Layer 14 of a small transformer language model trained on English Wikipedia (17 layers, counted from 0, width 128). Numbers have three digits each and are written without spaces.
A neuron adds its activation times its output weights to the MLP's output. To switch it off is to set its activation to zero at one token and run the rest of the model.

Output weights of the MLP neurons that the questions are about. A number n stands for (n - 500) times 0.0014.
n82: 711405541358393584498500469540638612485520462467615514605423465588410469471567439393310364564552465507452485387601615482449453535475480461513549478507528408543490341509554582632376411490656476343554493595385546597464449518403583442359429524578497455597602667602493535551557571522425402612510538359380542533527532535539575289387473476540545389336438543579526404551583576548540570545465
n87: 462638678554443577524390528419563446493558507403436544502590466526589414491523498376605438470563479459600505551582465463616629661525430554483547603571506524610677529464608374612514495513548618526509609606487445507468468536434496650435549491660546473557369620435578618440427403531489431612486533593456266465477443440511495560488484664534505514487522517458521493586519456569607587480450
n208: 292380445455396380442500401593466509461539482526665418272380666457310606524455565594521622491533568549520588471549497470494580546542623511465444390459597521569296467526449674515492472300323486579317430548497381548487543560524492399729467555515537518518754467333913435589594577652422586419696558562632385438521433561359536632439641348328548354532637399497391456582363518491610566416342
n213: 628471591500491512485555428483487491564608518514577336402415451651416442545485328720271569450612514457418482549339570485416514549483491464779562527411488432679606616432545597362388420509414534497440599387445523726510602503570424417512494575610605631652551527448749529572274445416467563623704310444613527641633457494458558393465364486468503706433417413553415588494471388438966396429301
n238: 580489513459440452489597576472397448526605563511517540456472477622493482482474466409264507590608474496542568447450457491393507352558486603522495601450449629502629573574655620520434699487481443464535440389451373416390413444525573601540454507464566516632530572578756644329509480436593596484560446559481477404410528486464526545439451548524609439546361522521452590511520557509781591614548
n278: 519530579539375543625438436395459563474498482400417465506484450540611582529544455453435500457438555416450569525646388579504549569454444585591488498482500457389500630566512536581522590427517655624498446578404458586544449544384507443492401508502628506484494416554464559591537487589478490496467529537478446446355502419500560498515470536542522678439522534559527595563525527551530633527445
n281: 505590597527412411614384678558506439359521555485444490415570459394497518577476691572503474511460510397539549523488374544679515511492640548440580444624539415523656519536535441552540431510753580500333487485456578432455718343524485373435462547728445524522465470492641559420630603599546428534475422508472392564381546511516620664514549438333651722492743529522368413624472586542405483433740
n283: 397629549483543546346417538553448575324405500505449459614621607492735409442582481483458580529545484575660446439634451700461412549385419390649447517610438522575370564487492458560425474457595447341525372534641399588699494443531652615552478621439604610633403571505534588472458524358381570414389451450600308759427330681494562734446441444479421414575571473332579459461516578472443506513432
n294: 467461478511460578495426507540421473503436547591486519439478484488473444572410503542484440487517494495431492548507471561506500521504416540584469486554503580456592566470551549572549352397498502472562479600566605558482539609394553540495587535463472459545567516463519500433516553549522568511503500458475548457459436519346470463497556470554468476497508488565516469564462520612545566423537
n301: 548534497401589268524459444451463513582548428384315582484590525411503337449571535684524554584486503633500616534407621638500554351396663424725591371487505463484469339574584600368328542497380487505495626395513526566512583555476480497560660560481291549443513402500675456589540554457732535393466584548485429441573577406569533412763533609513459558557422490416616645500492600455603435610431
n437: 441615403489361543399513577386466578404608356478441477474546390527440524587514516473495432387474485556561493526487514502534538401552505582349541500439456589522428470513540472495464436610515642552440527555446529354685443316505569564482551382624519437544685530551503575392500462463449468324495565610561621449423467659484594457460591644524614583524419453390633545566516562684340425497446
n454: 516414602380402549476597626497278511500402592457468442366701372546491503578631469531522532456483487432402560446459464443357330629684472587527572394602417394592328623433452489577595413445607489494441628442257497432456402548325484408429432522508540366540419509391318615528403473466662584522430601411402469676559377376500520364473438570422738546462463462567377720328551546566385594471587

Each question names a token from some text and the token that comes next. It shows the activations a of the neurons there, in the order above. A number n stands for (n - 500) times 0.086.

Then comes g, the gradient of the next token's log-probability with respect to the MLP's output, scaled to length 1. A neuron's effect is roughly proportional to its activation times (output weights . g). A number n stands for (n - 500) times 0.00075.

" its", then " 13"
a: 505500922500504500500500500500500500
g: 443353645625529391734389593435543500599630626354653341570554687393486387568397524557546525290472420431691666431598497524433359223484515364475439607310432276618435468565489456531547415381489574459608534509359548620591337474714389288390376538511288386173653333495540541319514645628471509387401228442584488564598565414618480693444679476398734564658776324402436462510521429515538489722534
Which neuron, switched off, lowers the next token's probability most? n208

" 1", then ","
a: 500643500500500500500500500528500500
g: 466680609552466522528530565721466457526503443638399403333546588653381420720601727334487600538613615638421467859489601460514482776438443526409269363404255494487630460335519514621309677449519497751403628661504630716421638660723235372473505456425579597494341494440465667534457298652540403577415572359540659560386343610511670521389546467491511566460488540333410656571556692391405548386509
Which neuron, switched off, lowers the next token's probability most? n87

" Map", then " of"
a: 500513500500500500500500500500680500
g: 489349637623436534633469412698385665522496478400452649427526628673576417566543648512884572562625381771565512599489496419406567231689465431482520424577570476696386511694567409446618686540397607299470751551549624426533672376392460448423720611541616720470540668527880541460481413561561558576420637502379453559587455458544608432370375762474329320526474544543471528595580587288600569380592
Which neuron, switched off, lowers the next token's probability most? n87

"ic", then " literature"
a: 504500500500500505500500500500549500
g: 503491487533484382510410390661479353395593691578557505523748758348723452559406364487604518241516531522673350430413539493347525494721441675510497378674826483580456508591500616774344642547637431437538266443381318504231540500372486635667379396602519466508431644564298516602386303323596315579759556482421600312474450419542414410471518555529552688460372452561375519414506382678644581518535
Which neuron, switched off, raises the next token's probability most? n437

" Opera", then "ting"
a: 500500500500500522500500500500500500
g: 745622534636377518532319441423527575298348612502507523536316371345515304627522378234445306508641675420483441527436405297542484511604513319780381553366549530325396672487369547560539427550588568440623468478669466635478471443454698546600487674358490541231586613447252288572538461527628433337677292403712638358551532419613382395633585527587617627528341640465722456604413536557561711547450
Which neuron, switched off, lowers the next token's probability most? n278

" an", then " elevation"
a: 500500500500688500500500500500500500
g: 599634480564532448547472280442506463283294637683492479634407413573366500508375517688618430416529428638513625301517588586479528508541442448339337404554391561467601470446540442494491442557595479476546820445442434182444517421429618716580420152650722486594843347776350455571603578606610357428564661637607689521587320394711420493454420573549731655298446546539506502503532445464623549485571
Which neuron, switched off, lowers the next token's probability most? n238

" of", then " the"
a: 500500500500500500558500500500500500
g: 527380718458292565590647421560337582380337584536594608585535294365468488514505652537671539687590305632520393679423328595566379524625483610364619487468402623407571568503358466613534394354575482396819418355490515490387440462378768550335514566564427547355848456503728601666545626615420471494480289590474596686485464424553456579713648549397392571301300689535548566486511619631220504543517
Which neuron, switched off, lowers the next token's probability most? n281

" writer", then " have"
a: 500500500500500510590500500500500500
g: 365394435412588367530720526558619538465647365363427575561393688619402735455694419200661391534472515444456357492547396222591452434391379500413407237684592500425430473767579434616540585618286435617519419485499763448570443523594703487504538382813397563597600588456663344320566455409590321477532643619307419745708446569535450522457538462591658674591382526486505517478608448508613348569393
Which neuron, switched off, raises the next token's probability most? n281

" towns", then "hip"
a: 600500500500538513500500500500500500
g: 450460395560427469399739649292524529335557602702531466425733505425534353439462441579536705855330640340558502422523468399536589602464498505697692370633562604474583513389391763610587434552516662530730623502487576598568539565701477544710407317353431354620446441407229679236349505363573467401525330573392473614551585346537577450323578307499524584398604417494576345346421460399675581459403
Which neuron, switched off, raises the next token's probability most? n82

" rock", then " between"
a: 555500500500500500500500500500671500
g: 522546595716774466511643443377364429400323572549413421495529519423516468444405516380782462591590338387594592492596462583564209278619518526517476446498506531622404477406565509567413593567294672367357583673410607600649664358562544591661449646592339651476810595625573730442485548487415516421633380557613691597575527465693640271320454758559324525327275471487506281507533661499591434433557
Which neuron, switched off, lowers the next token's probability most? n437

".", then "5"
a: 500538501500500500500707500500500500
g: 549701246478351632518466416431305282436620448434714512453807326529549658548488610473414519576398426366620529539378446836637426572572378486539591741543458430378520505477425460568593509347340444302582440470470364729497564612170579649434746510620595632540365587539524281613612372254433582455367461519436513415478515559578635611480221470449537543439432620602493297584573678471489431646447
Which neuron, switched off, lowers the next token's probability most? n283

"ge", then " River"
a: 651500500558533500500500500500565500
g: 768653549557420593336452767495374583553497381327607708529640573400399693596579334605196131614466649335634526339540438443561643613361379603606506374446479571530529534442484557452514426497433417620528391490392372454469399571472456490513408296520374475536506294654301566433557461669496565387417553500593588493439421538515466602536811410673524555602746505581451383710222313319368468447568
Which neuron, switched off, raises the next token's probability most? n213

";", then " −"
a: 506505500500500500500500579532500500
g: 336609499517485587301540587428703443605615442587366530383397538542519539481421450492426466597569314635334537262528487524759517388516406420468472547687497531464523600406412416343410325496498669337631463300296457454456651414232433646447515730438170580719731328415690481565570344392430460552605432700392452359389439677498565542499311519617513595299572678760422359572309639479459394487439
Which neuron, switched off, lowers the next token's probability most? n294

" Winter", then " Night"
a: 500500500500500532500500500500660500
g: 484550507207399645593503789446722685565401256575429416541760429357374597553463503513516532474388447454602536609634332308377495570395503496375684779498425615754358456583427340605640707552362554376396457483549623464291386388633471605624579494636485557328374435512595530420470462649614505419462411626539224491503433669649553424451458617522660533435774534471511330499223551579584390553412
Which neuron, switched off, lowers the next token's probability most? n437

";", then " +"
a: 501505500500500500500500583532500500
g: 472658433540387631607583510474529666458561539489169673392443625583582404637683439598357631652579422530418517477471352412660689412661589594323428500645571575358559472381455550540481225594373452615656535585655646630557436540532486887445422611637397449593402455584516533507499300620446447769509444469402372369396234648439525469456390459654517510459534713654500553520433859322329466390467
Which neuron, switched off, lowers the next token's probability most? n294

" Democratic", then " Republic"
a: 500500500500500505500500500500555500
g: 533461626390464514454474465166517434496461451496455661379548309497667485593476218501419635438658602547774486536711497249501462294449493634642684541514536329448499480626501492524288442441454393495743480416629677557753476690230700410339527517493501448494528433616420551435516545661425281524576451438494534559405276582624483736404600572330391450748623411448612656645505681477360400383594
Which neuron, switched off, lowers the next token's probability most? n437

"aint", then "on"
a: 500500500500500625500541500500500500
g: 528631485398424414450625470500633718477360414534578463452492347419601536389512472467483700483596656414413386574481388527531571359560398588764326519475575621232471522611610450522429558577626347466366553621478392720718273674451231497587456570411420328616650341356272477410369442618651401504497309436571577568412281455391568638544364448550827487408574698523402506327400469646175634517384
Which neuron, switched off, lowers the next token's probability most? n278